Layer 9 of a small transformer language model trained on English Wikipedia (12 layers, counted from 0, width 96). Numbers have three digits each and are written without spaces.
A neuron's activation on a vector x is SiLU(gate . x) times (in . x), where the dot is the dot product.
The model reads these tokens: " |" " L" "ind" "a" " |" " \"" "M" "ost" " W" "ant" "ed" "\"" " |\n" "|" " " "19" "95" " |" " S" "il" "k" " St" "al" "k" "ings" " |" " G" "ay" "le" " |" " \"" "F"

The vector x that enters this layer's MLP at each token. A number n stands for (n - 500) times 0.0073.
0 " |": 468573421278461505823346639577454554450455538461570340481591506334374152493689446364496375407421616277523604277322529515481481533571382620278712730571687535597687486550332496314521798586585240736293483603421462540563428319578383420490179530405289531307312499582553506514426647509406544388
1 " L": 595501645420383408545381477566487536436459377393520457415509593377134385500607604568494223486297740528431650437481453526439448653594467505197603580500681870560603232467377311419411626514619215613552481593516491580566423407408416561252371562425362429381373586350567568375463864511567510535
2 "ind": 538499566603521437473224377408272668368185323590481482559444463249434379581621602508431422721453533488491679480292630570374363407409159574453521633400647683492524292263388386325448598505477493288318442556519623673329282207563527485480435484552423361303352531510733467288600632361594639670
3 "a": 617605510484608492477347508404345592240611396413553464578490507555392181696529488377521496425497597535522842591401362434250421410543457420379635712413811503426481330385380422448566707698298611580232380534567529635505278522496609597361428384496366358211483315604582455501512634439647284593
4 " |": 396603499315431447782348569635445584444519477519518370511455514391387027623609340316427355433350657427480686331299469555438492546523333540402695676507691427544685503469448568445633762568538324781338538494469506534512416443413442406455235454464228509231319518598558477544434632523395573325
5 " \"": 458655662458508529631402522520410571548407486475602470604550277435246221577675426394488551591414586703486711427319596660463372595425362503286535718492512646499700388440404519370439602609689405617222365499343741691596270400563297577469730450398256597428410591593697511669379780456416636357
6 "M": 502642497333444477646270403396446703532508459520609532547451508446118368633501456449544417542422642723535603483426414506252599446493361289461530565601633650445585276291363323427402600650522440511585448657387612661552512585423581426385460316604335547356418362449605512366403916457383428419
7 "ost": 625501532353541521518376392406326701546376363556310428477446460228480387481588356547640614592234632637573643583211614620261381476338291295540662609502634555366662455286374308411450673745624339209420432617430377607506387403528683543348420404560349571199410406634659621379676583482515492305
8 " W": 552722515158549480529403374449451693518639408348537407442450461590200499572440565513656316433287451648546681520542519496455648489346442401513589610553497571404398275546405533465413594441412352476443488588507327582499338494444434457329363353528294430250502355426659434476431938210344522506
9 "ant": 470729496568610389585482416478378521396416177530400644512560449315466439670587628395405314629478407389699553558319593560337387498348469408504415520595673598422609286329275526450457736624386425338223431668654495539337356501380376637114810253650295391199387625515718491579564561482539441437
10 "ed": 507649529414677372575506489397278598334539447357499464440396643480544166672640636272610422496527563576462714535387569661307397290389449499600452567687530436463407200418400555418606586609438511285395367563408497616431227494355574626112579359596400508071419441605625544549462593310519406454
11 "\"": 317650522343554439607380507535509664624418555491714407455590603574462073695474517561769566425377530666537708279335608449436350215650451568264674634496753230609470462482497476583629488574463413541221530524458666487550208520615360421400483370305314528371344294553650513537424607478579449439
12 " |\n": 457581619506486544545372586503577663524582557505630163504580548338393083661589411495529529395561595495409706441419455535550404577614451574248683476323699596567550394734321495227652762438628199647398604570642496538437223408516491641500639402302365519397440464500612546572420648449395589104
13 "|": 467611317292359606837354503593484593465582436424547485743446444219283176574654430329534499442363549311512636411307521624397499406489416489342680609611579378487693521368235572395640715589573291669535504558389553746586314507572424373417309494572359563433339524530613457640411724399436594267
14 " ": 466596519552374496502397500559571475534513593557542439641476531356372427605453487309545693454389651289432522532321562539538487616507502290390610723643790530515641289363318274462684734601720259769562418587623325896531313468485566465511455274411491587433313540546641412473493802428529628413
15 "19": 562685429282349326418564336453477451681659574494382401681497520476488535647623539429436559528401590433391440489224697596471479410694494194510668596600559569562513307380437643388817517603786396574486228497624497847530467508412513504392415298446468466514247614604349506489531813278497653390
16 "95": 480559467377531406333397565382568526417452493629438504754468742426463354662450426434609571503400564602506561525308667802397357080551773421491644465665639406355484475093452499602795431644772407391371474606511535735557332438525579482247294428400363288380400510582616627682479641506520623410
17 " |": 415528341199448414725429564369343660525644332511448494559454604315379424689546497312503489349520576397513669294378500765474482309564494392289567784637639347445519767343291538418828712467570308650377460494539436809668351503457664471376253342524321332379414450495554472616418562574483602229
18 " S": 495515611403486420526399345415586600486622246475437477561555423427200548527490500366452445425348608466580588394519386460435520407499435446331532547647567696445569341272238358564436814485577161673539455650491616785487383492603673510308422269399307492424357340437673617539414873492453460587
19 "il": 525449516592542444496504405323483567336307274556534457564546589519446307609391709602579350520276614670610391431451611496347365531455272467385466579356662737618668458584371516561357416649542241692545542783560586878476389417481691610259378253539523381289283640469683659346375494301630322639
20 "k": 599495358323474406462439386111400636236366379357499456364579306339266302421547768406366314485349448273323715312488466527301346522538378607486541536385624566522469360299502561527529515465588396439316470665479636751419351405382611667418510511521620431174327469526688543243450572489614500645
21 " St": 594634508419764503477484352474400608282545194421378493525539375579237337518393646539582488613258629534489661336475392373475537321516298430444560431413631397595524458316419423616538635596583297482401385673541459591414382402410389413332389427593239348273454342364785544507587831398434629628
22 "al": 667650519625566604487447339298553500218508275552489363431668550278399099480482684564363412458464543545671572389399436338324588626418396529463421511498522512585491445460580394500491604543390209593376510701722628522480487340525438797218546301586552361337308514292642477483437694317620332844
23 "k": 434570409423562421457465259195537512174376398473490396343570399332301219511540645499316438544408381277325821341563356482374392592490396679479470514543627364514448443313626679567588592447527305480329540614595671530337391521331609579324616408597585446215253409490693354401418586255515408647
24 "ings": 428649410536796380361512357585388679334491497471353484310511478443484049627469627407451558613471495380349782372409392536271420342502400471428565566471622445574520434477557492486687561493546234626314470716586674450364354413526486522328542395495317427097480325439642492643469522307559454560
25 " |": 323577429272503421786456553618445704386616348489532417581483503326342132684497526438451584422458499407534693259389357717355391376579355505248520616562621463649542633478322546523772580510509270814353479562532550627414391524347493563449273397477334370237406528525639564534416509585499511264
26 " G": 626418565538448443497341481527481672484590321521564397387587471285257416499616600466504403489283564380535680382555425692416336537464343357229465403472559666630709344388400357585533588531582283595548444656366509723534427533565460630547451392407273453443346332520706588378459940338565515499
27 "ay": 457527463439553307278511370262578637274426254523435489509529536513428463450810649455389479582280502454509682351523380472362444471486257543420545480640555578455665245469204557520413632618504240499336408657843638587548472335511424543324445384504418470186310500553602598524619693302839419518
28 "le": 577622326518612393482508394399368603154452215419289527279452495369404335471488611427488496557383523598518691420406565500298437231613350467326625718300541561396688382663466447512583645601459447623402426689536491510467243463537325768206346505618459416085460331446717532411507546492762491668
29 " |": 412672396308483432759504521583381742337539295441502370539443503363315213630506409295450470422525524424561668245349456493345414448623341533254522681439714441645594557441392522565680658519500339767316455538531512569323458357313471587426246496476234395093424499520584563420455518646494439502
30 " \"": 478639709494525559685455533464397622433387433475562420600561237450295277578657468419492603609438533653520662342337590664396355607431387501237469710450486691554725415450394475382428530616697462640187261521293804690569259381540279662461738452366231529437440585544704553590435712510485602446
31 "F": 476509420268475520539343373510293661517504296439432476397504540437161389531368589484443524461399604706674741380447365536405507445617571433430514535535424699542503392392430296368433485574624396502571392598466519764671482487515606287475566290541153417410299370435679622403395883348450401414

Each question shows the input weights of one neuron of the MLP. A number n stands for (n - 500) times 0.0012.

n11 gate: 497380607580457513547517617694523517386462507814370588503448435530513432444450558582404520487411500516617650365405583507490721724560380516600596606438493325448407632497703463318362680611571571428471623576278432483370346351757444390586475566541574707535494604442470767523281517409636576477
n11 in: 532487546373263562481617830559562556461568410506522512404491662432571388401444653485506542407525638515372311360549600472570628614679390436650604419631488506555322397509506456460554566639485497623509573624652482563604478522588453478644503371579402503503366203410338360448262441512405534607
On which three tokens does it fire most, strongest first? 0 " |", 4 " |", 9 "ant"

n225 gate: 456339347486613372656430335395665544500289673518456464540702585359438387475760407559563534729576364240174594399565547449764436385566471307646254406525598464415391635496449349529448251474489646353566482525426539540452449504526406467365558421474363606376753496451700420604493486504469399692
n225 in: 633680664324511425602558461585236333520524553418392700454497549539785403514453629514448460589379496482619346411673482468483542408425616458414515532360390455452714483280475449486453525554664387659490451493732532346604406346489496539779416429634627483591521558569652447675184809454435726402
On which two tokens does it fire most, strongest first? 24 "ings", 21 " St"

n76 gate: 402594436534445625606729594486520572510464630514183394545456425528411644462552537546447493303538275394576536624428134434514439359601442452510565355331610520450548429218594685593696410521561319490354507472496490577409444597343500601493591319363556385644493567667511559432550655401474819591
n76 in: 554601389432314473514622460530556596392342659560664605408659480530361519414728366411327612620576405328456859576460566453480471550450454454417420666539629529587470575513450588374655336510471698378356584583514637182577466663584474520543506447463507438500562547571456550598617676674341302461
On which token does it fire most, and how strongly? 23 "k", at about 3

n38 gate: 624547571439513686483409437638585589510453553473503360474529516434456500585623461437250571629744510431570541599484275302776516474426552327510493269260302662487719565497473507543396500487594527693513607520470389323490500500477411583404447461453557691318578382446632391660575407438554704633
n38 in: 419567578507420465496450626462493271336467542465553328445592408204278459648539527623436525486594565441353478490327768415353510448693541469563681219541524674320580548559605369535341398394572446486523554472468497461440556479630722262678644345489468619444568387375425490620543368679270535650
On which two tokens does it fire most, strongest first? 12 " |\n", 10 "ed"

n151 gate: 425521583493638653428262575750535652262358328340447608514255469426436562475607590544418554649422528412595467380391535371562469342425403531671588553427472549441606365775425704585425600554455667311588452578637618379596325358471581279631407556475568617661375558305269429462453504678524577410
n151 in: 584606373388377619662709711367389363548407582456307560317356482478558419557442504448392563374507468500324437457486475566436397263485443610475571532383356514412316356324297522723408227478539441429427285727639450609475464504384593620428667321349581496455638683755294691621619572607566486454
On which token does it fire most, and how strongly? 27 "ay", at about 1.1

n196 gate: 714686244496581477351582585489500653581720542608531511397582413412683522393368451485663433654780504614529405607500419306598436615740485390434784615636511157560392661527701675362367380375557464686614470627199383450531508596244508628542391561563523313540244504522661592534413454606544443440
n196 in: 383648636264870473575602364320565331592390508329745375565519474666559451386500742478638623458535340577301421500481415270432572251570527599562428569572469564410654474619589551596719488340833480752408763600531542465519399419313446562519478374728614350452455531396319708447492546515533362591
On which three tokens does it fire most, strongest first? 7 "ost", 26 " G", 29 " |"

n55 gate: 394621493356699493356287434475557507535290223424376461220405660630483303493536270306566519721626496511376485601611547595422379464620521407395605529422349606402663475500511679554412555610638504521635687417382432307398511496383385304783422450507408525658457518297478399432470561721628597592
n55 in: 356616486547767531521698350448493337513510455542374459335832378708586537442402456447403553497586757276387400538301705405524558648563493401448630521561572395594576375555503244358704517616374464617447595500546510476371479330413538374535376569532652412460357747574504552603725476435490524456
On which token does it fire most, and how strongly? 4 " |", at about 1.1

n236 gate: 681584503477586334402475427702524638576418503490226639729480483607618296507670439381440387700617486469487433579661497552605517572351327503576536534642510507483600608335732521259469441490345599565450591472511666542375399510458383243545513821286567460601365469643556534612564383476460380402
n236 in: 609549596307516520646364559614381474513456442549569503377449433549553586578405564541450450660624632244435755536435454507618497364615234278579592256484532337513552557480428460607377513546532409426428306412676388503678605408562334595595463296683520525472593662446567305461389529497444620398
Which token does this neuron like most? 2 "ind"

n198 gate: 688490443493493673574700653500602552401592339448576612459399453548556446483562480530430479490473391688510482579756624444720294531465517405673539644503490669376469423665517636338497389633527408517503570589469229483413423479562624632680627630693882698533416556440532641507265483473543332422
n198 in: 485554651385536468661559493407596626614812482551337362696675560489332510653446496472448673424188376575579448529692338547468606643580560380388216582426432440724554577353514515586686572576362463262635346417741518359496692417467511547529517536445456511514630631538474586603289529415414636697
Which token does this neuron like most? 2 "ind"

n155 gate: 585412670599547491510396728824466419464536463494459454500327546605284425457403351429557519342506561324438369280494665597518540472419631607534494559622611515428550600398319384401320281547530484389384624528453408459588497550428478413416594558535648591506518497443446339555500587347334568573
n155 in: 389390516555669427547422517596444553576298444527427513562548438609497552638403425490529541550493529487452534384510464433292389352246510516553428302455612357535490494695363288589160543399458735608605329467476575580440574364316490503696438215493534290516545476487490513624411513311674582633
Which token does this neuron like most? 15 "19"

n194 gate: 597542528413465426373419722395528471549561677330503547560556341605373701509522478393648647599332472655555539351462481465491447497523453572449480268675322531553417534538567513449416487536500480418720478551348519574529552395465624657279458528669623581591488558673705452268678382544305386488
n194 in: 363434417481562582457598674298360503384557637534526519408387530556511357575381533543347520257568545368416477494452658489525522635574472436489591694375685447508438574520404580627704614429514442531500398393595506548554483568500438392596444475278463563401461540677491396522462601447624570467
Which token does this neuron like most? 20 "k"

n144 gate: 470481526438575519646481686489515883540285747587363437369401533496453632690511622529376473500733537571518698575425632393434737380519593463409214331618635385738674338553515626635630534653474550459464562398293726424375470745367432625587539485688649592547692599587573508467644658374435560400
n144 in: 435658343649616544427424411639591599366432398593668322767520707463506483406524500428602420302656450554585412592341503490457420497332624758456518561370415553533640480459500686442500359617550524564497603350348487720256672684397507432770484402694593430581443476671611568567419401513415561487
On which two tokens does it fire most, strongest first? 1 " L", 27 "ay"

n164 gate: 550407316706645567493565439511283518748429546361564448412538458496503620325532424375548355482398367391456281518402465511399688458511441608386183595507680420400731497585375522663673087335490416475534424397532395575461318351475475593536490321388540410497476644640395451319496528455493623327
n164 in: 245475458490578461565486446655577422364490380539439577518417423464321286507353580527424580351688346401683657330542692629371294415425430493568792351472422413382347410465400608465352511630462496472616722710334444686486378660500507378489282662576467552436622478373355496791438383584517489597
Which token does this neuron like most? 17 " |"

n80 gate: 493563433487611474640676556503542647325737201487335510455529465572310608704388580534642473722493406474466493513698474589295519442549400526523435383394575577354385411490438530180420546295603567581453573382487481345589536353523314487461614587400517465609535573645487363455460588532597503625
n80 in: 477430225564444447312567320408520424449607287334387484634635477371447513490553413569363348335461402572601534520565411440442464408533643484613620467545526309542530603681543493480544736477633778663402523556383497311443300487620447314536724516554332445525561674685624602562486619526541529506
On which three tokens does it fire most, strongest first? 28 "le", 9 "ant", 21 " St"

n45 gate: 517527490312687584534463376520259314538478530597564382348445503483719552381634408708358425493633661573599631547507473503529706596574323375356396490585410516399523474497520422320517618456615425546439520337378700544359382617608497473513582744711459376601614514461306560500541370648564321624
n45 in: 623427519481358731386601523382607500626403376460580620507577387437625602386410506639516426358513428562519432569435540490490519484663526692308658562552516523330596526526417450562647583567713629624310413461346302444387630523859493493553553340735373413631293574478507671526466467380431507581
On which token does it fire most, and how strongly? 10 "ed", at about 0.59

n132 gate: 490681589526372354431283609517677544419513634361646360413536401530613625570197411477556365520574427674487444554587801466527527614589576260429518466553497437484578619460670637564421599312437562376510619611380384510663582598490598282564455644493280500564344445467662392440535463300481624646
n132 in: 471705348488529557390510567481547494464636254474625366522404463592391500400612599367479659633408644632621670408525538516571391506500512862535559541450494606614376420273611580541542385564410461531643509405571587474522471583296304631487402525490539580476348445457251557522441570431479371668
On which token does it fire most, and how strongly? 8 " W", at about 1.6

n219 gate: 469329462427572388463561479443625735622385464476427470413412423581649559524570319468538491382464515584327500557467609564598500581579589470397465654586422491365576618729527448316574698405325478407486406594684583412357512603500500509421554637555494544325592564538500425455528536500823488627
n219 in: 407631472419592471392418448577384500332596546234648475423413486529607341474407562398425491411477560423538476552460644668362475566454429486468521603584537590598330634446566561403596540515368544446577520445555545497509506488486449526791541756494474424500461447419450686559696575503593297430
Which token does this neuron like most? 24 "ings"

n58 gate: 633575434600443222547182658564426532660608496597411630588486608628456465465389615422445380472606433461588628532592514130618528447443486391507507737486670064386450653394654266337323486381430522454449607489482573471579629586704518550628544412438395427399416626541446401567515450595402472514
n58 in: 373401401585654507553383532396642601688487507648616534569517538542497432538739473768416518689385390434513460165361545472507610486380730572588296643425389479531584534427395557531603504309493723431386568549745679472528542454507458574475372649489536445540181351635586605683652528538543708555
On which token does it fire most, and how strongly? 11 "\"", at about 1.9

n192 gate: 647589692536422476455569340631477557597574291425456557725368606598555375436445553750425406456503587651468517696507629521782676342316617437466426480400473650516439576676435558612610473764420677386468526761500530660544408758507453459656506570628572454510437507484583443410598304507468460460
n192 in: 461348404314503609343411458490476580540673542409616455566377589315543469500665671500466607587385324746513446535555563507575462521253668565556544681404524264561462442615307684277397395518627425545376548692702541384356539791278413444539523338372610544487551479311660521314421399517500597514
Which token does this neuron like most? 19 "il"

n1 gate: 458514403551536302391581514710500588382497568472478500663511433366469460503611522474527427473527641486411622519587618600645522555528446600514440577602609349529409559213690439549414483556530548302432591505486500577406506431727413481569629617492522596338430419447589590424390508530482535540
n1 in: 423531400396418526416514469660536432484311652443643522343392420333519649458600464543412619273455450449389494472377582388517478466474494430472365508431480533423327539382480701669592546471383474424362461296428525526509554350623359463463436609555609616513372397410636587525596449570516455406
Which token does this neuron like most? 20 "k"

n41 gate: 424590545507486646471449299443729685708571574643622591309556528603568410599471706527459683308486774532588724457242482446703399387421434493607463507601365483472279646532607695262580500431437613338715566493496328514547514361288550393557500556315373326493458370411435521461408496433435659507
n41 in: 673438610412340339589700694645313496538288547386379493262621479427552404536339568622409358555242371467639526460374525474322686565562439364518311435286377464369238475369317485464533493478511567597661514467282346548489430449416543460671569478411422259583596374729418351371564515478503735422
On which token does it fire most, and how strongly? 31 "F", at about 1.6

n139 gate: 467658332479591566653455364507659493605396507555607367554614561453660518691489425381440627595333594424570571329572807153496529551471486331570170373543438471713496660500434537708293430700496500579423553343441353393379434595614438467507493717318344379545704363553675464511425464428301370579
n139 in: 464490491426487189380494580532708570439576640567606409491385450490442494595751478552704336257420560573656415583478238481610350506539393604436364516528446509339513488481513432436610506309509625386552400519412368568455516596471401224570569389546373441297522594358513376566533395569595529444
Which token does this neuron like most? 11 "\""

n174 gate: 252692475309449324683604507540670460479643500658467558533814633639448667478647371546263579463438652591409455438536401604493604573489547561606538376525518457568500443558537300807608349467511560297644482737381381445548607346740598522357717334463374493431607422571466445641511464669587326683
n174 in: 584383457591478631345253372611729446396700331394580336658553436623569570618420369531406756543518725432469552641575529548401507475682553536587428695241378489398699426558478394619342609474383463421448571594566511584453463359201673285377493468496360472637316731531603413322582428646434446415
Which token does this neuron like most? 18 " S"

n205 gate: 473715566311552395637363655437382422489493656361432482381551489788436464404485313371659289541530389686353639608485519598463555489504533581680438478713645430831245577597293625556587602439706538530579500365439412372541659417470504289538289341721603591493430432482382425485376466504715783581
n205 in: 424447460631605703496553606537548623550393582489734496244533258579682365366394379543337415451362581467375573448322567375327805667394526607350332605482459632369455529601666773537447421439577427519299613242614537711579481613504623538361606455454424664518423348638695336386457571729368638562
On which two tokens does it fire most, strongest first? 4 " |", 0 " |"

n36 gate: 652263691447434574358418411489678562356402500474322797733575442463570454718437568310486395430372398445496455482529765663360522394396366558633328639453401334379614543606511522419519648299630342402338360551627446337285433548444324618599669442493545478755730604489455460449583515410342464547
n36 in: 482324301451664526548581573529442347416351337485449557439731471395722521619720361531591451478398579554552699456724460474796436460467368683562693747514569446624533571602661618416707357725457549536458649565637425496504390544522750438412455583541511536690575541127515638389594591432556533418
On which token does it fire most, and how strongly? 6 "M", at about 0.54

n137 gate: 265599570405492696500320530351474395489600713364277552560573467369611569452757507741612546620567504422486577668708410496511544504432758552421426586489325452420583614766534838519542360504633539400460540590763275474492413568474590326530429429236447551422342386413668672382395552330414612695
n137 in: 583635530394466291493389445582503411444353378452493554436390701387324407412672423588289640760292527300369380493459626303671594456355560453435493514503483440424418540718514666449465163407490489392497610568448597531793396521459500325414384530427517433552490559398396313352415619412477425470
Which token does this neuron like most? 8 " W"

n121 gate: 263465615326614486475682552425469483692687432538514544534466537572480433394372591381343482617490612438418596531469614559605321723257537310607640476503654551574283584641462514703325413486476535285331581414560486410500458348653747555403445561718623540585692518447377507405571596439421627294
n121 in: 483426471461610507660510356424658387449481576456587470635295618630627458427520533554516473557214303715513586550526460480444709563396418641614507547402473592571383727460641561374483765574373435635458471403561792594628312647601676507473575540697466682547575409487320520533613523556596460562
On which two tokens does it fire most, strongest first? 26 " G", 14 " "

n54 gate: 570538510463535684652500497314538306556563576521444633685581473763566554575517520556533507698535688404719586576473348560646803534559360671643414548711531466615472358566580581673528528767680418521593402441525350692346444649413648430465448555496489595622256472450454597548396628561517634337
n54 in: 607382436702358551515675555554413321598479366496371507424461185383354315511434350378362493526529514413465534620355431249217385645673443536419656223597475500479310354566581644478400397611568654457532258343504558570371378566415522478529349511325259568559539481599403791658425442561577616479
Which token does this neuron like most? 15 "19"

n101 gate: 324575444610379489467464461677447532561514564307790433701455486429656424627457517408678493294521226599415624436676528317336591422285654489568452436476468273614500580341564471415641450518402672704456618308413325647421665397636337446593610486464529427483427482541475312482515479728256433469
n101 in: 212468483446591525357539504259545525342403500702468638625733359391543343378496641581463752475717698490537572675667535369559428559496428507556547518407556607643651493500581557395482663571683421458534531598354538737642567430436469475423295590357361527587548422425425384728482493407329549775
On which token does it fire most, and how strongly? 13 "|", at about 0.35

n246 gate: 367629483621564607554475392670500550568497571690428423415625413454249528754421497640445664642592655355483430592493479550531685504511476745346504596378578570396546438493525705401355364568545343528582358301561559371260313568565550325372302475435406250655570439380362493276625550619541648660
n246 in: 357493278510503545563412559664568593586579473354334351503245321455497353497545605520500352579342405480385443404425672497571307384302750483552242370419473514510541591394614315490517420476395454411523433710664405521590257490386455618686516803633493614556527531453500689344362507395484517537
Which token does this neuron like most? 2 "ind"

n201 gate: 500829500323607543822580623585525514404804607500348500518633493393626657589478416497445349482504422472572411650543525511275507518424324595576437475697536669368504437514619485396405136417623529309400385396602479428496294540681514745694513617376489497442535369545482518320382393507462422602
n201 in: 327384442662541466644523605581298685415765618347522526264395271411571511467504511432522580578544427529411760522478467331409569128627741412597627596362589668540623395356627530296432649481515740493528460585545595235493571429631548414522556507485572656630275624453466411482611674694642566576
Which token does this neuron like most? 19 "il"

n7 gate: 392693451631528543482475328472458514303524563393500350447413444723389607598350681646507420397344486426398442666314401511458594623683455752486577518524581493517504379472671410557579439615650595416296497514619517643461450706639281454770493486323569535702469734617305426311635295469402465594
n7 in: 401581616524594612653532433455607273607630681482489452479578401451673592559532572604544583269416448563627677783316398337318521517444672593468380594582444620357395428361539571717731592528654374313493561395571679669609585535638448584668470604464418322487445472486742629307587500407587486411
Which token does this neuron like most? 15 "19"

n70 gate: 335706663668636534365465356544386375611633446544692758588391487402335642406603663666582646476456433507510409598456660476607523608562627520544620486497564330632391626503459472469369579507467388201533566568251346548500521694428497558449500426327510599206507431408472449550489419386610628443
n70 in: 454246520764556462429511451514614385564473479405433448479259497584663473521475708724409307409479500431423378514579629528476500628623294459542591444452597442503476612365612345552631504482497468579172310709482479138577366594419479381517661621504535269464599613503596521538475653366470618370
Which token does this neuron like most? 9 "ant"

n163 gate: 692454452560474392343357312308451614550500493592559445455484763484475475532477462475446554372608322610638631461523493427519629689318519555516684614593441359624582468774447497601593454473564648665579487484370680596672417487513490658621460714430507452659660570566533415535510601426366493218
n163 in: 464581681376417449422448597551544366411588538371616487376559497583512571405558481638552585478318528525512569647563439548415720275494456503644600430613548578531494528538497325589435452286437316367506637321513337584529274452497532426375419402282506363382331471352262404409582522503640348685
On which token does it fire most, and how strongly? 8 " W", at about 0.74

n250 gate: 406353514586461397525315482390542404507303419496568405151545626518307718634511388469490533518550391659524507539786500597838451408841503549382541347469631479445553444567571453489536593309444427437466621432265584711504489436582358482397446461627431479551347673517268535461386482423694493664
n250 in: 560666397427244615446443612503558461629413581441318529445574625710578627497427722356414450526526364572531686392773395397654506520391529380437445549426282564551490542405589520631370642530436298636472430664370484695533526457417160464553494497373583487528529427548533467587483516322425454378
On which token does it fire most, and how strongly? 26 " G", at about 1.2

n185 gate: 644364503507573615493567339400404472629355383406256599490483429459615271473674816520467550604545452466414582541637576531704442586510500616497338410497552646254479591341458437528454486489636688490716524721560653430402395458622748615580432575433669554503537243664338500418529604647417579568
n185 in: 649714479444747568379434496261581536579363639453648330536559553550449535411525363589521279385568422536558788679464385623546468315778384412666534425451504489706403741407208569514475753660507566504593657629445532500345489622630546507637665461632522573483560569538434393493722600613493628598
Which token does this neuron like most? 20 "k"

n27 gate: 479419507483351444514571367514582521560493514238486257497415408497497571500573507420262386517531610424483393562373514602680524376395456493615482358531862507237583426427657686697694552367510553548570527420539347444692489608395407483580490424557232432385632345507595331247547330551457710452
n27 in: 383603473464480537538510360429306547604565429595480607567219643432600223567517490374703528561568487645568542574510270408683550513439656520391373666550318410490514741534483449405672388754420580503588708645521413503439442595613416473565557500383479662471407411565521628650248608560500658636
On which two tokens does it fire most, strongest first? 17 " |", 4 " |"

n100 gate: 587553635645493253668352379656467410690479366323564570600631243358625547278455537514558262174623474355575269343389575519427206574436496644718512373551388562653212361660451477478523466511581408504428660448238441654477564669447649538534507363607443533454540435496409455581531343629543377588
n100 in: 451671676706412520457570533377471539403323458598523625571490535682559421523592395363412296422575481455584423559313314589436516500424567426493503347593558625636493471640700672559526500678654463452653446581457535664431520539684555779461521558766580392593695497509543428497547685674438490359
On which token does it fire most, and how strongly? 9 "ant", at about 0.95

n112 gate: 274212530650292647579539539542508731482658550632481697187519564592515635485333508493530670461546595569463282442431515687568364358632212659589456704319523511178353470730581301527602686527515357450515496446473428566484535469760561496345496637692379459701432531489457500413357577287437691462
n112 in: 604618445479567543442604514549696390306652401628611723546490601641436521405557531663322638397567734637727588514475433607399441504625392720507614486635306278245266493627454367394511664697465362458622424550320490486304572493468500447408550482431435528322365486432453803490529489430618556573
On which two tokens does it fire most, strongest first? 28 "le", 31 "F"

n231 gate: 422452447539460534335575486573450483503369373493568560493500427527641262287514408532831510439621480390365490604573591378480563497612606520399427597767543678474416316661497830574548233592404531314342539641346434483517548530446470598271566530558428618427441589529342550550392584613349477470
n231 in: 510630636434221493521244394372463463562526507466360590480470497480396437379675520464723618633453560433188430121540493338627630473476570500647440300563520477483354580710408462286493527486630657281467387500628477438507445684360558555449529503490503410435470455549531470587454585671412638626
On which token does it fire most, and how strongly? 10 "ed", at about 1.5